Layer 10 of a small transformer language model trained on English Wikipedia (16 layers, counted from 0, width 128).
A neuron adds its activation times its output weights to the MLP's output. To switch it off is to set its activation to zero at one token and run the rest of the model.

Output weights of the MLP neurons that the questions are about. A number n stands for n times 0.0065.
n1: 41 -15 -18 29 3 -43 32 -13 -6 4 8 12 -27 -17 7 3 -4 -5 31 -5 14 6 14 7 -19 -4 -16 19 -40 -11 -5 10 1 -4 -15 8 -3 15 15 -25 10 37 27 2 8 -1 -20 35 10 -8 -26 -31 17 -22 -9 30 -7 -3 15 -11 -12 -4 1 -35 4 -23 1 14 -25 33 28 26 -4 -6 2 -13 2 5 0 42 -38 -15 14 -27 -6 -5 -5 -4 22 2 54 7 8 -1 4 -17 3 -29 38 -6 7 -28 -3 13 18 -15 20 -5 6 -1 -22 -49 0 24 50 -11 -6 32 -6 15 14 -7 18 20 -35 -14 -35 -21
n26: -5 14 -5 52 10 55 41 -29 -19 4 28 -45 -2 -79 -27 -1 -8 -32 -48 -22 -14 13 3 45 15 8 -29 24 -7 -24 -8 28 -15 19 -28 -9 19 3 -1 15 -21 39 -6 -21 39 4 -1 33 7 -3 61 11 13 0 30 8 -29 38 -57 -13 27 -1 -8 -11 54 -18 -58 -5 23 -37 31 -22 -9 53 -31 -5 17 -5 9 -2 -26 18 -15 60 -13 -38 -9 -23 -4 8 18 28 -29 6 31 -39 -28 13 45 -2 -29 -7 -23 -64 3 -14 5 17 14 -40 17 12 27 -4 -19 38 -6 33 38 14 -33 -6 21 2 -35 -29 -9 23
n30: 21 -9 -6 -13 -31 35 3 -39 -9 8 -23 -1 -38 -2 -7 53 39 6 5 -15 -8 -18 -6 6 9 43 -7 34 47 33 -3 -7 16 -9 -2 31 17 -18 -5 20 10 -5 56 0 -3 -30 -50 10 11 7 -44 19 -32 -44 58 -19 6 -16 -28 8 -19 20 11 -59 -22 27 -62 29 40 20 -1 -29 3 47 -5 30 3 -27 29 -10 5 -34 6 -28 -4 -19 -3 -16 41 29 -56 -17 21 -24 -22 8 5 -20 48 1 9 16 -26 15 4 10 44 -5 -15 -19 -9 -9 -23 1 -5 28 33 -7 -11 -31 44 6 -3 -37 -20 -7 29 -38
n53: -24 -22 -43 -18 7 14 53 12 9 -29 -4 56 -35 -52 -5 -19 -4 12 69 -14 59 35 -4 -15 -47 35 14 29 -40 21 15 -4 24 -37 -32 -8 -17 15 30 -5 -27 -17 4 -18 -50 28 14 -2 -53 51 -22 -76 11 -15 -40 50 32 31 44 22 47 -7 4 -38 6 -49 11 -16 -6 18 24 37 -47 5 -1 1 -21 -21 -11 18 12 9 -21 -9 -52 23 -4 -20 69 -26 15 -6 1 62 -43 21 -3 -26 -32 -3 -35 -35 5 23 31 -1 -1 15 14 -35 -6 -8 52 -38 2 39 4 -20 32 -14 -42 31 -28 60 -52 10 3 9
n55: -26 10 16 -9 -15 -9 -21 -32 -41 -49 -1 17 4 4 11 13 27 -13 -10 26 54 17 -39 5 13 32 15 -32 21 -19 23 4 41 -2 28 -17 -47 34 23 -38 -11 7 13 15 19 -10 17 2 -29 47 6 -40 2 -24 44 1 15 15 2 12 -4 37 18 -27 -6 -21 -13 23 -11 49 23 -22 -17 47 -7 11 -13 31 -24 -10 -2 -15 22 -7 8 -12 10 -4 0 10 21 2 3 1 -31 0 5 -36 28 -18 1 11 -6 -21 -4 -8 7 28 -11 3 -18 58 -3 1 13 19 1 -3 -7 17 23 9 19 38 4 -7 -24 -78
n93: -29 23 -15 -34 -6 -11 -35 52 -31 19 -10 45 23 -25 -10 -4 35 50 2 -26 3 -17 -24 20 -24 -7 -28 -21 -42 40 42 5 -52 -1 -24 22 -4 25 2 -8 -27 -16 -9 -16 -82 5 -7 -26 4 0 51 33 -16 50 14 -12 -19 12 -15 15 -80 -17 -35 -37 16 -4 -16 -14 -54 -40 -45 -12 -31 -15 -32 3 -33 -24 -23 -33 -25 22 -41 -33 -17 -33 7 -48 47 -12 13 25 16 14 -8 -25 11 -30 -39 -26 -2 57 21 16 23 42 10 37 -13 -18 61 -31 4 -25 -18 -53 -33 -49 14 -29 -4 -10 -14 15 -23 -13 -23 -19
n134: 16 -9 -15 -34 19 -2 -18 -6 7 -46 38 -43 -18 -33 -7 33 -31 -3 15 -28 26 1 22 -12 -17 -23 57 19 50 -47 22 24 -54 16 30 -6 -20 30 -2 59 26 -24 5 19 14 -15 -18 -14 37 9 0 -6 29 -59 8 18 33 -8 60 -8 30 -4 8 15 -11 23 30 0 12 -22 -46 1 42 5 0 21 20 -19 -66 -33 8 10 0 9 -10 -17 -44 -28 37 -12 -2 -51 -15 -11 26 -8 44 -24 -47 10 -15 -30 -44 25 26 36 -22 -25 16 28 -27 21 -30 32 2 6 5 15 -63 23 -35 -4 3 -58 0 19 -19 -20
n193: -7 27 35 9 -8 -42 26 3 -14 -20 8 -20 31 22 0 -9 -19 -34 -24 -55 29 -18 -52 7 17 41 8 29 11 -2 13 2 41 18 -21 7 -10 60 8 23 -9 4 2 -39 -16 31 -2 29 -2 -41 27 -9 -20 -27 -15 17 -34 -7 49 14 -14 -16 -8 17 -13 -22 17 4 4 6 11 -22 15 40 23 -32 2 12 -30 15 7 7 -13 -25 -4 23 -22 1 16 41 15 -18 41 -14 -25 -43 -24 -56 13 18 36 0 43 83 10 -32 -14 -11 1 7 -31 15 6 21 -2 -20 40 -11 -15 -8 -35 30 -28 -5 -26 -33 -2 43
n215: 47 16 -16 -48 29 -29 -36 -8 -43 -18 2 -3 25 -26 12 18 10 12 6 -38 14 -13 -26 52 20 47 -17 32 -8 -37 -1 -50 -16 -41 -18 -31 38 19 -12 33 16 38 -40 40 -18 17 -13 -22 16 -10 -33 21 50 -11 -9 20 13 -37 -63 3 36 12 -18 2 10 37 -10 -20 17 13 -1 7 10 -6 -34 -24 9 41 39 -12 -17 13 28 -41 33 -3 19 20 -29 26 -46 -32 -29 -17 -4 60 -17 27 -27 51 -25 -7 -46 -13 -57 -14 -3 83 -2 -24 -23 13 19 -14 -13 -70 1 -27 -24 17 10 9 6 1 3 8 14 -24
n230: -22 62 23 14 -1 30 1 38 -20 24 13 -20 -24 2 4 57 -3 -16 -13 19 17 -8 16 -22 24 -26 14 -8 -9 -27 -16 39 -45 -3 28 28 -1 2 -16 -37 -22 -14 -18 -17 -23 9 -12 -5 13 -32 -20 -28 1 38 -25 -1 -18 -6 17 -38 26 -15 -33 -9 17 0 18 -2 -27 -12 -22 16 1 -8 10 12 -3 0 2 42 -30 22 -7 -42 31 -25 6 0 3 -5 37 -8 -12 -24 37 12 17 -22 -4 -13 27 -4 25 1 -32 -18 -33 22 15 9 17 -13 -21 29 -23 -23 18 22 -13 27 -50 -32 14 56 6 -43 -22 19
n269: 7 34 -35 -31 9 15 -56 43 -2 -34 41 0 23 -1 -34 -41 -3 -23 -39 -28 -34 -24 11 -15 -18 8 2 -31 23 -30 32 29 -17 -1 16 8 11 -26 41 7 32 -2 1 27 -3 -2 15 -37 -5 -6 -10 -17 4 14 15 13 -31 15 17 12 -1 -67 13 -12 -14 -15 -28 -26 -17 1 3 47 -10 25 -41 11 -23 -15 26 22 52 -46 -18 93 36 -50 62 10 -3 -14 9 -67 19 -34 42 1 -23 -23 41 -4 -26 14 70 15 4 -44 -4 -21 -32 50 8 -9 -54 -10 11 11 -14 -14 -35 -4 -22 4 40 -64 11 -13 18 -20
n321: -34 -16 -39 -45 26 28 -28 -36 49 -15 43 -18 -32 23 47 9 -24 2 -20 5 9 -35 4 0 24 -31 26 5 32 10 -28 11 5 -1 -21 -19 -9 -19 -9 -22 -4 4 -14 2 -12 20 10 -47 -33 -11 30 -44 -19 9 -10 -12 23 -34 4 -37 -94 26 8 -41 -30 -25 15 38 -35 21 -3 20 -14 16 46 -1 -2 -35 -4 -30 14 1 -4 -25 -34 2 22 6 5 -21 0 22 9 2 32 -2 -22 10 -33 20 -10 26 -40 19 -12 -22 -32 -32 3 -19 -22 14 20 -13 -10 -2 8 60 -58 1 22 -8 -22 2 -47 20 -15 34
n395: 9 2 -22 -13 -17 74 26 28 -20 14 -13 -15 -38 -31 11 -1 1 15 -15 60 -11 16 -11 9 26 -45 25 44 -1 -56 -9 12 -12 -21 -9 -58 -9 9 25 27 48 48 -1 13 40 -29 2 -58 -4 -39 32 7 3 16 12 -16 -14 20 35 -13 -3 -21 -49 -1 -33 -36 -14 14 26 -29 -12 -14 22 -4 21 -33 -29 14 2 -10 -3 -12 21 -12 -29 9 -4 49 7 -4 8 -21 -21 13 42 18 -38 -43 -23 -15 0 2 -3 21 -36 -6 -7 7 21 -23 40 47 -10 50 -13 -24 -10 12 5 20 26 -23 -3 -18 -13 -25 -1 37
n413: 35 -17 -2 7 -67 3 26 -4 32 -1 -7 -35 30 28 14 38 -10 -21 23 -17 -8 -18 -11 0 15 -27 -14 23 27 -14 20 -28 -7 39 -7 -6 13 -7 3 -25 -22 30 -20 -27 -3 5 -62 0 -33 -35 0 30 -5 -13 12 35 16 -34 42 6 18 35 -14 -2 -10 14 -8 -11 22 -11 -9 -20 45 -38 17 11 4 -30 -28 -45 50 -36 4 -38 -16 -14 1 -36 -16 32 3 35 -5 -8 8 36 38 -16 1 -24 32 -9 -27 -12 14 11 7 7 29 9 9 -23 13 16 -23 -7 -31 5 -51 3 29 66 -15 -31 8 -4 15 52
n491: 12 -10 -33 -20 -1 -8 -3 -7 -17 9 -18 5 29 -13 -44 -23 19 19 6 50 -79 3 -33 19 25 -2 -45 47 -27 2 10 -8 6 -8 19 18 0 3 -37 -40 -23 40 38 25 -36 23 -21 12 -24 40 23 9 -1 13 30 -15 -12 11 -21 -14 33 -5 -35 -55 -32 -2 -19 22 0 31 -11 -2 -43 -36 4 -10 -1 -20 -17 3 -28 -7 37 -57 -1 10 -8 -33 -45 -23 -1 3 19 60 -47 -13 10 70 2 12 36 36 -32 -59 49 -13 36 8 43 -13 36 -11 33 -9 19 -12 27 12 13 -24 7 9 -28 -44 41 -13 4 -34
n500: 13 -3 -27 -44 -17 16 -6 -6 3 -1 -13 -53 -28 5 -36 -9 -29 -16 1 50 10 -39 -14 -10 10 -62 -11 -25 12 0 -6 11 13 5 -6 -1 -7 -2 30 -22 -22 13 -17 -40 -47 28 -39 -26 -11 4 12 11 29 12 11 32 19 -8 14 -29 16 6 -20 -12 -31 0 -18 1 -22 10 -46 21 35 0 10 33 -15 -50 -34 -27 -12 -44 -2 -36 -7 48 -8 9 68 52 -19 -64 -5 -49 -8 13 17 -24 19 11 17 34 -11 -12 33 14 -18 25 5 -17 -8 -1 29 31 -13 25 4 53 1 10 6 29 -23 -34 -3 -19 -25 48

Each question names a token from some text and the token that comes next. It shows the activations a of the neurons there, in the order above. A number n stands for n times 0.053.

Then comes g, the gradient of the next token's log-probability with respect to the MLP's output, scaled to length 1. A neuron's effect is roughly proportional to its activation times (output weights . g). A number n stands for n times 0.0044.

"1", then "2"
a: 39 -5 -2 -2 -4 -3 -1 14 -5 4 0 0 -1 -5 54 -3
g: -4 -32 13 0 -10 -9 -50 -13 -24 44 -6 -16 -23 -13 -13 -3 -5 -2 -18 16 -9 -1 3 14 -21 17 40 26 9 -22 0 -35 18 -2 7 -8 34 -23 -42 6 -2 26 -25 23 -22 35 31 24 2 19 10 7 26 -5 -9 11 -44 4 28 2 33 -15 -19 44 23 -3 16 -18 -16 -36 9 15 16 5 -17 -18 -17 9 -5 7 18 22 -1 -8 10 -26 8 -24 -9 -19 -27 15 -15 -12 -28 21 -30 33 -31 -7 -19 -6 -27 -24 -24 -22 10 3 22 -25 10 -28 8 -9 15 11 14 -38 3 19 7 -4 -19 5 1 21 -25 7
Switching off which neuron hurts the next token most? n491

" Ar", then "cher"
a: -3 -5 22 -5 -1 0 -3 0 0 -4 -5 -2 -4 -4 -2 -1
g: 3 -7 34 6 -9 16 -12 5 6 -12 16 11 -17 16 15 -13 -40 28 8 19 -6 -3 2 -6 -5 19 -33 8 -1 23 26 9 36 24 -35 3 8 -6 -6 8 -5 -12 22 -41 -3 -36 6 -44 11 6 17 17 -23 -8 6 -11 13 -32 -34 -19 -9 27 -17 -2 5 7 17 -19 -9 7 4 -1 38 27 62 -13 -12 -41 -2 -22 0 -37 -5 -16 6 48 -32 13 -16 -1 20 -37 49 16 45 -22 37 18 16 -12 -14 -6 -3 2 1 -18 1 -3 -11 2 26 -8 -3 20 7 22 -10 3 -1 3 7 -15 17 -13 -6 15 29 17
Switching off which neuron hurts the next token most? n30

" worked", then " on"
a: -5 -1 -3 46 -4 0 -5 -2 0 -5 -1 -1 -5 -4 -3 -2
g: -8 13 0 15 -24 4 -22 -50 -4 -2 8 -36 5 -21 28 21 -9 -3 -19 11 14 0 -31 -14 19 17 -33 22 -5 -18 17 -14 -6 9 -11 -17 -22 29 14 -14 14 27 -16 11 -1 30 -8 3 -22 -12 5 18 2 21 -3 -12 11 18 -9 49 -8 2 -6 -18 8 17 -25 8 -7 40 -13 -16 -3 -8 18 -15 32 -20 -10 -4 68 13 -12 -42 -12 25 -4 -8 0 20 -22 15 -24 7 -11 4 -10 -18 -2 9 -33 3 -16 1 -28 11 12 -25 -25 -58 -5 -7 38 12 1 -3 -15 -4 19 2 -31 -17 -31 16 -34 -29 -24 24
Switching off which neuron hurts the next token most? n53

"omb", then "ers"
a: 24 -5 -3 -2 -4 -1 -4 -1 5 -2 13 56 -1 -1 -1 0
g: -5 -23 -6 13 33 23 28 -19 -28 36 26 -6 0 21 -43 3 -11 11 -1 -36 19 5 -26 32 7 16 39 11 21 14 2 6 12 26 1 8 32 -8 11 -13 -3 37 -7 4 11 29 -10 -15 -5 -3 -1 -40 -10 22 11 -9 -1 -34 0 -15 21 -21 -32 -6 9 -16 -24 25 0 6 24 15 -24 17 25 -4 -32 9 19 43 6 -15 -17 -8 20 6 -2 5 -36 12 -15 38 -9 -13 -6 -26 -12 15 -3 -1 -15 47 9 -24 -29 -19 30 -9 -30 -29 5 11 4 5 28 -2 8 -18 16 -25 -22 19 -35 8 9 17 34 20
Switching off which neuron hurts the next token most? n321

"2", then "°"
a: -3 -4 11 0 -1 -1 46 -2 -2 -1 0 0 -5 -2 -4 0
g: 0 35 -11 11 -37 -13 30 -9 11 -20 -30 29 23 -39 5 -17 3 -12 29 -45 28 6 -1 -28 40 17 -17 31 1 14 -18 1 1 9 18 -10 9 16 0 19 -27 13 19 -3 6 2 2 26 -25 0 -6 21 28 -11 0 4 1 -14 7 -4 31 5 -9 -20 9 23 4 14 36 -1 8 26 -18 -6 -21 21 16 -32 -5 -1 -10 -5 16 -20 -22 -12 19 5 12 6 5 6 -38 24 -14 3 24 -11 37 -16 26 16 -17 -20 -30 41 5 -54 6 1 -9 -6 -14 12 -20 -2 7 27 -53 -35 -8 -26 -19 -4 33 16 18 -8
Switching off which neuron hurts the next token most? n134

"em", then "or"
a: 28 -4 -3 0 -4 -3 -2 0 -5 -1 -5 -2 -4 -3 -1 -5
g: -3 25 -6 1 -22 -17 6 -9 -15 4 -10 29 -7 -8 -24 -50 -28 32 -23 16 24 9 15 -20 4 8 1 3 -8 -3 -38 8 -10 4 -18 -34 30 0 -57 -10 -24 0 -9 -8 1 45 -5 21 -18 -20 3 39 9 -7 -10 -20 34 9 -8 4 23 8 1 10 27 -9 11 -32 -32 17 2 -9 38 33 -11 16 1 6 -29 22 -26 -6 -6 -6 42 -9 13 41 10 4 -4 9 -29 -8 2 -5 1 13 -6 -15 -56 -8 -13 -5 14 17 4 -7 33 -3 8 10 -15 1 -33 -48 -11 3 -6 -7 -21 -12 14 -32 0 19 31 -17
Which neuron, switched off, raises the next token's probability most? n1

"ow", then "ed"
a: 10 -3 -3 -2 -3 -1 -3 -3 0 -4 -3 -5 6 -3 -3 -5
g: 10 15 1 33 19 10 -3 4 -21 1 -3 27 43 -33 -34 -33 2 28 -10 8 11 9 31 2 2 -5 23 19 -10 4 39 -25 -13 33 29 21 10 6 30 -6 -28 11 3 -21 24 27 5 22 -4 -9 28 -20 -2 24 2 10 -23 3 -9 11 42 -9 -20 -10 18 -7 26 -16 7 23 -12 -10 8 18 -35 -31 23 1 15 -21 -45 -18 0 7 23 0 8 10 -6 -27 3 68 -16 -32 -24 -43 16 12 -6 -37 13 31 11 -5 -4 -17 -11 4 0 -20 -5 25 -3 13 -8 34 3 8 17 -2 -2 22 9 5 25 9 24 10
Which neuron, switched off, raises the next token's probability most? n26

"umb", then "ian"
a: 31 -5 -1 0 39 0 -5 -2 -2 -5 -3 -1 0 -4 -5 -1
g: -18 -3 5 -7 12 22 -12 -7 8 6 23 -2 26 32 -17 15 43 -25 -21 -20 -25 -2 -2 -8 17 33 -8 21 -18 21 13 -13 -41 18 0 25 -16 -21 -13 -15 27 0 -11 -36 12 9 -6 15 -20 -10 -25 12 -28 1 -3 10 -17 28 2 -8 -41 -5 6 -15 17 19 -7 0 24 6 -12 -13 -30 -8 -14 -20 26 20 11 6 11 6 -49 -19 -7 -7 20 39 10 47 9 -4 13 -3 22 -11 -4 7 29 -8 14 -4 2 0 -8 16 17 28 -11 7 16 30 -17 -46 33 19 11 -42 63 18 4 -18 -35 13 -5 -23 -7 15
Which neuron, switched off, raises the next token's probability most? n1

" present", then " loc"
a: -4 -1 -4 -1 -4 0 20 0 0 -2 -1 -3 -4 32 42 -4
g: 24 26 -32 4 -16 -25 3 -23 -23 22 40 -6 8 -9 -17 17 7 10 20 -13 3 -35 -30 -12 -3 -40 38 9 13 14 1 15 -8 -30 0 -24 -8 1 8 8 30 -19 1 -20 13 -3 15 -38 10 -13 26 -16 -7 -23 -12 -10 -29 -14 -1 3 14 15 9 8 18 -9 -34 14 -21 -34 1 50 24 -4 -12 11 3 -17 -53 -17 -42 -27 13 -16 5 5 -10 -34 0 -33 -1 4 1 -4 -17 36 17 2 4 -18 36 -10 3 -7 -6 -19 59 -6 5 8 -3 -52 6 1 8 -8 -15 0 -6 17 -4 37 -20 6 -19 17 2 -12
Switching off which neuron hurts the next token most? n413

"ino", then " ("
a: -1 36 0 0 -4 -1 -2 18 -4 -1 0 -5 -1 -5 -5 20
g: -2 7 -2 -25 -13 3 -12 -38 20 29 -28 -8 25 37 6 31 10 -32 35 15 -4 40 51 -2 -1 -2 7 -3 9 -16 -1 10 -21 -4 36 27 -31 -6 -7 -7 20 18 33 -15 -10 22 -5 3 37 -8 10 -13 38 27 -8 12 -9 -7 5 -27 30 -8 -13 1 -2 2 -3 -10 -11 2 11 16 0 -4 -10 -22 -6 13 0 -18 32 0 6 -2 -5 2 -9 -8 -8 6 16 -11 15 -13 -20 19 -1 3 -4 8 -10 27 -19 -16 -12 1 -11 9 -10 19 -32 18 20 -60 -23 -3 -42 14 -68 -52 -8 -15 -8 -9 -6 4 -4 -46
Which neuron, switched off, raises the next token's probability most? n26

".", then "1"
a: -5 1 -1 -1 -5 7 0 -4 -1 -4 -3 -2 -1 47 -5 -4
g: 28 2 16 19 1 -5 -14 -13 11 14 2 -26 6 -14 -1 21 14 -16 -25 8 -26 -16 0 19 15 15 28 40 -12 -1 24 -48 7 -23 6 8 16 -3 -50 -11 2 28 -21 8 6 34 22 22 14 -9 -23 -19 9 -4 -10 12 -25 31 32 1 8 18 -10 19 45 6 -26 -14 -2 -5 5 2 -14 7 -25 -22 -10 -1 -2 16 -6 16 -2 -6 -1 -27 1 -16 -4 -8 -24 53 -25 -13 -21 -19 -3 63 -28 3 -7 -21 -33 -11 -10 -9 -8 41 52 -31 -3 -2 23 -15 6 12 26 -15 -15 15 9 15 -2 -8 -5 21 -13 -39
Which neuron, switched off, raises the next token's probability most? n491

"2", then "0"
a: -2 18 0 -5 -1 -1 -1 0 39 -5 -3 -3 -1 0 0 -5
g: 2 3 28 23 19 1 15 21 -3 -10 -32 -13 -23 1 43 14 -24 8 -31 8 -12 -6 3 -21 -35 -13 27 -14 -10 -4 11 22 13 -3 -11 40 -4 34 -36 -2 20 16 -12 13 -4 -39 29 -1 21 40 34 -37 14 -16 -2 24 -13 18 1 -8 24 3 -10 -1 14 23 15 -1 -23 -18 31 17 1 -18 18 -9 -5 28 31 -12 -8 -6 -32 0 -12 -10 -10 -18 31 -10 -24 -29 -2 -16 -32 4 24 -14 -11 18 13 -25 -12 1 21 -43 13 -12 4 -33 -9 0 -7 16 -17 42 2 -28 11 -20 -25 -24 -6 -35 -33 25 -17 -13
Which neuron, switched off, raises the next token's probability most? n215

"After", then " this"
a: -5 -1 11 23 -1 70 8 -2 0 2 -2 -2 -1 -5 -4 -1
g: -3 12 5 3 32 -18 12 -53 -3 -7 -1 -14 -31 27 -32 3 29 15 5 18 -26 15 -1 16 3 -32 22 4 -24 13 -25 22 -8 6 13 9 -33 32 50 -12 -8 -31 -24 -40 -18 -6 -6 -8 -8 11 3 1 -1 23 -25 -33 10 3 6 10 9 -29 -23 7 -8 0 11 8 45 1 -11 -6 18 -10 20 11 -5 7 -2 -15 26 0 10 -2 56 -7 -10 -11 -3 20 23 26 18 6 40 -32 19 -18 -8 -32 -6 -37 -29 -17 -21 -14 -17 8 5 32 8 46 14 4 -3 -10 7 1 1 23 -28 0 20 -9 20 13 36 -6
Which neuron, switched off, raises the next token's probability most? n93

"ron", then "i"
a: -4 53 -1 0 -4 -1 0 -5 0 -5 0 0 -2 -3 19 -3
g: 4 2 -8 -23 -13 31 9 -14 -7 10 24 6 12 -3 6 -12 31 0 3 -22 30 0 1 -17 25 40 -32 0 11 5 -16 24 -20 20 35 -2 24 -15 6 28 -28 -46 8 -5 6 37 -24 17 20 -15 -16 20 19 -19 25 -14 -18 13 28 4 14 -6 5 15 5 -32 17 -15 32 3 9 32 -20 18 -7 -43 -21 -8 6 -2 -17 -15 -23 29 5 -1 1 -38 -39 3 3 51 -46 -4 25 -26 1 10 27 9 -11 -18 -10 7 -19 -3 -24 -1 15 0 -14 -11 37 8 -6 5 -35 -11 45 14 -17 3 -26 -4 16 9 -18 -29
Switching off which neuron hurts the next token most? n26

"ul", then "os"
a: -5 4 -1 -3 22 -5 0 94 21 -4 0 -4 -4 -1 0 -5
g: 4 -17 24 3 20 -17 -9 26 -31 18 15 -3 -11 13 23 -20 -3 15 17 5 -15 53 -56 -14 -1 -16 -6 -1 34 -25 -5 45 7 1 9 -27 18 27 -29 -19 5 -7 7 11 -11 0 -15 39 10 -3 4 -33 -4 -22 20 30 4 -5 -9 28 -18 -28 -12 6 38 -16 3 -20 -57 -21 -3 -7 1 -9 -25 20 -18 33 -19 2 37 13 -23 -2 19 33 2 38 -21 -27 12 -3 -5 2 5 -7 29 10 18 -31 39 -7 18 0 -3 -7 10 -15 4 3 -35 5 -10 19 15 0 24 -11 -2 23 8 22 -29 -3 13 25 -5 7
Switching off which neuron hurts the next token most? n193

" in", then " "
a: -1 -1 0 -2 -1 72 0 -3 0 10 -5 -2 -3 56 -1 0
g: 25 -26 6 43 30 15 -50 1 17 29 -2 23 1 -29 -8 11 -27 11 0 0 -13 4 4 2 -21 -12 -34 16 -23 -3 43 -8 -9 12 18 -9 -6 18 2 -5 -21 -9 9 14 -11 48 9 -16 6 1 31 9 -18 -3 -3 23 15 20 10 14 4 11 -20 -12 15 0 -42 18 1 15 6 -34 -32 0 14 18 4 9 -20 -8 -37 22 27 22 -25 9 -6 -2 60 23 2 38 -13 -9 31 -13 -12 10 5 6 -7 0 -25 13 -8 24 2 34 0 -29 8 32 52 -23 -10 -16 6 7 20 -8 6 29 -23 8 7 11 12 -34
Switching off which neuron hurts the next token most? n93

" co", then "al"
a: -2 -1 -4 -1 -1 -1 -4 0 20 -4 18 0 -2 0 0 -4
g: -4 1 21 -6 -5 -3 18 15 -59 -7 -14 29 -7 54 43 -1 -4 49 -17 39 13 4 6 26 -24 14 29 9 9 -13 -14 2 18 32 19 25 23 9 40 -18 -9 13 17 18 2 15 14 -42 8 -31 25 31 -39 9 26 -18 7 5 5 28 8 -24 -25 2 0 16 -26 -4 22 -11 20 -9 -9 -8 -18 9 12 1 2 -13 -17 -16 -27 9 8 14 22 -20 21 -6 30 30 -22 14 17 -2 -8 -17 -35 13 0 19 21 -3 -16 -5 7 -34 9 36 -3 -35 -8 4 -12 -4 -27 -38 5 -1 -1 13 8 -12 -12 12 -13 1
Switching off which neuron hurts the next token most? n269

":", then " A"
a: 36 -4 6 0 -2 -5 0 -5 0 -5 -1 4 -1 0 -4 -4
g: 5 18 -13 17 9 -32 7 32 17 -12 -31 5 6 0 10 -6 -10 1 -3 -30 44 -14 6 -14 -23 19 -8 29 -29 -14 -50 1 15 23 -35 -14 -3 -9 -31 -13 -1 -17 8 -33 -22 30 7 -3 -4 19 -6 10 -4 20 -19 29 -5 -42 -25 8 -21 18 -6 -35 -1 -23 45 8 15 -22 2 20 -7 -4 13 15 -2 21 2 -32 -2 -28 14 1 41 -37 -6 -3 -10 -19 -6 -18 -12 9 -22 1 -17 -9 -16 -10 36 -17 27 -13 -39 -42 -3 -14 -20 -10 14 -35 -27 29 -18 -2 25 16 24 -35 -10 2 -4 26 1 8 -15 -5
Switching off which neuron hurts the next token most? n1

"|---|---|---|---", then "|---|---|---|---"
a: -5 -3 32 0 -5 0 -5 -2 0 -5 -5 3 -2 -3 -1 0
g: -2 -12 26 -5 20 0 -27 29 -16 -6 -37 -1 -6 0 -10 2 19 15 4 -25 -10 -18 -8 9 -22 -42 -44 -24 13 -1 26 -19 -36 19 18 22 -2 -7 21 37 -25 -21 -5 5 -24 23 17 12 -26 -6 32 18 -5 -22 5 21 19 17 16 0 6 4 -2 6 -16 -3 30 -23 21 -6 -6 -17 -5 27 -12 -18 -10 -27 2 -5 20 16 -15 -26 37 -36 15 6 -27 9 11 7 -2 5 -6 -16 -8 -27 -39 38 8 -41 25 -26 -2 19 -16 -10 1 19 -8 14 -4 -18 4 -9 -18 29 -4 18 23 -22 -9 -8 29 62 37 -26
Which neuron, switched off, raises the next token's probability most? n30

" general", then ","
a: -5 -2 -1 -4 0 -2 15 0 -1 -4 -1 -4 -4 44 -2 -5
g: 11 -2 5 5 16 -10 35 -8 5 -16 6 -31 -46 15 31 -25 -2 10 -21 13 -10 13 -9 -12 -2 -8 35 -32 -10 -7 21 -2 -13 -27 5 -9 14 18 -6 -7 39 30 -12 -15 5 -28 -11 -19 0 5 -14 -8 35 3 -2 16 2 13 29 17 -31 15 -22 8 -46 7 -23 19 16 -9 3 17 13 -3 11 -1 6 24 23 -10 13 -37 -15 -4 -10 6 9 3 2 26 -34 54 15 -46 6 -19 -35 -16 -16 -4 18 -7 -19 -9 26 43 -25 8 -4 35 18 16 -9 11 15 -22 3 27 23 3 21 5 -47 -28 33 7 -21 -22
Switching off which neuron hurts the next token most? n413

"a", then "."
a: -3 0 -1 -2 -5 25 0 -5 -5 -5 -3 -3 -5 3 64 5
g: 10 14 -21 0 0 3 -18 24 33 12 24 15 31 11 6 30 22 5 -7 -11 -11 -22 -6 4 4 -4 7 -13 -14 -16 30 -15 0 -27 0 -39 16 15 0 13 -1 -38 -24 32 -15 -40 -21 -28 -31 -15 -20 -28 -28 8 -7 -22 27 36 -13 0 1 16 -8 12 18 -14 -2 -19 -13 24 -20 -47 9 -22 -43 -6 2 5 37 6 16 42 -13 35 -37 -7 7 39 -6 22 1 -23 5 15 -8 -3 6 -2 -23 23 2 -31 -15 -2 38 19 26 -13 -6 9 0 19 35 10 -31 -19 1 -2 -6 11 28 -6 6 -23 -37 -19 -1 -14
Switching off which neuron hurts the next token most? n93

"ct", then "ric"
a: -3 -3 0 0 42 -4 -4 0 -5 6 -3 -1 -1 -4 -4 56
g: -2 -6 -11 -5 37 13 39 28 -19 -34 -20 4 -20 44 -21 4 20 5 24 20 -36 16 6 -2 15 19 -4 -27 -14 14 -16 7 20 -22 20 -7 7 -7 23 3 2 -1 9 18 6 11 -13 -71 4 28 15 5 -3 2 30 -48 28 15 -10 -4 7 -11 -5 -32 -51 -1 2 -37 1 -6 51 -11 -14 0 13 13 18 13 28 -12 14 33 -10 10 0 -24 24 39 9 -7 -4 -11 -10 11 -16 -4 12 -11 4 -17 -13 13 -5 -30 19 -35 3 9 26 -11 19 43 -24 -12 16 -14 -5 -10 5 4 13 32 0 -25 6 9 -12 -5
Switching off which neuron hurts the next token most? n55

" |", then " S"
a: -5 -3 59 -1 -1 0 0 -1 0 -3 -5 -4 -5 -3 7 0
g: -2 13 30 17 31 28 29 3 4 -3 27 2 2 -25 -23 -5 5 21 36 10 19 15 -14 19 11 -47 28 -9 11 -18 9 8 6 15 20 -7 7 5 -13 4 8 25 -9 10 -2 -4 12 19 -51 16 2 -10 -13 -17 -23 7 22 17 -18 38 -18 15 -19 19 26 13 -7 11 4 36 6 -21 -2 -16 1 -25 46 8 -2 20 -2 -2 8 -42 1 19 13 32 -14 3 28 22 2 -42 -9 -6 5 -12 -15 -1 0 15 13 33 -19 2 3 -13 -38 -3 -54 -41 4 6 -2 2 0 2 -15 -6 23 46 15 24 19 -50 -1 -23
Which neuron, switched off, raises the next token's probability most? n30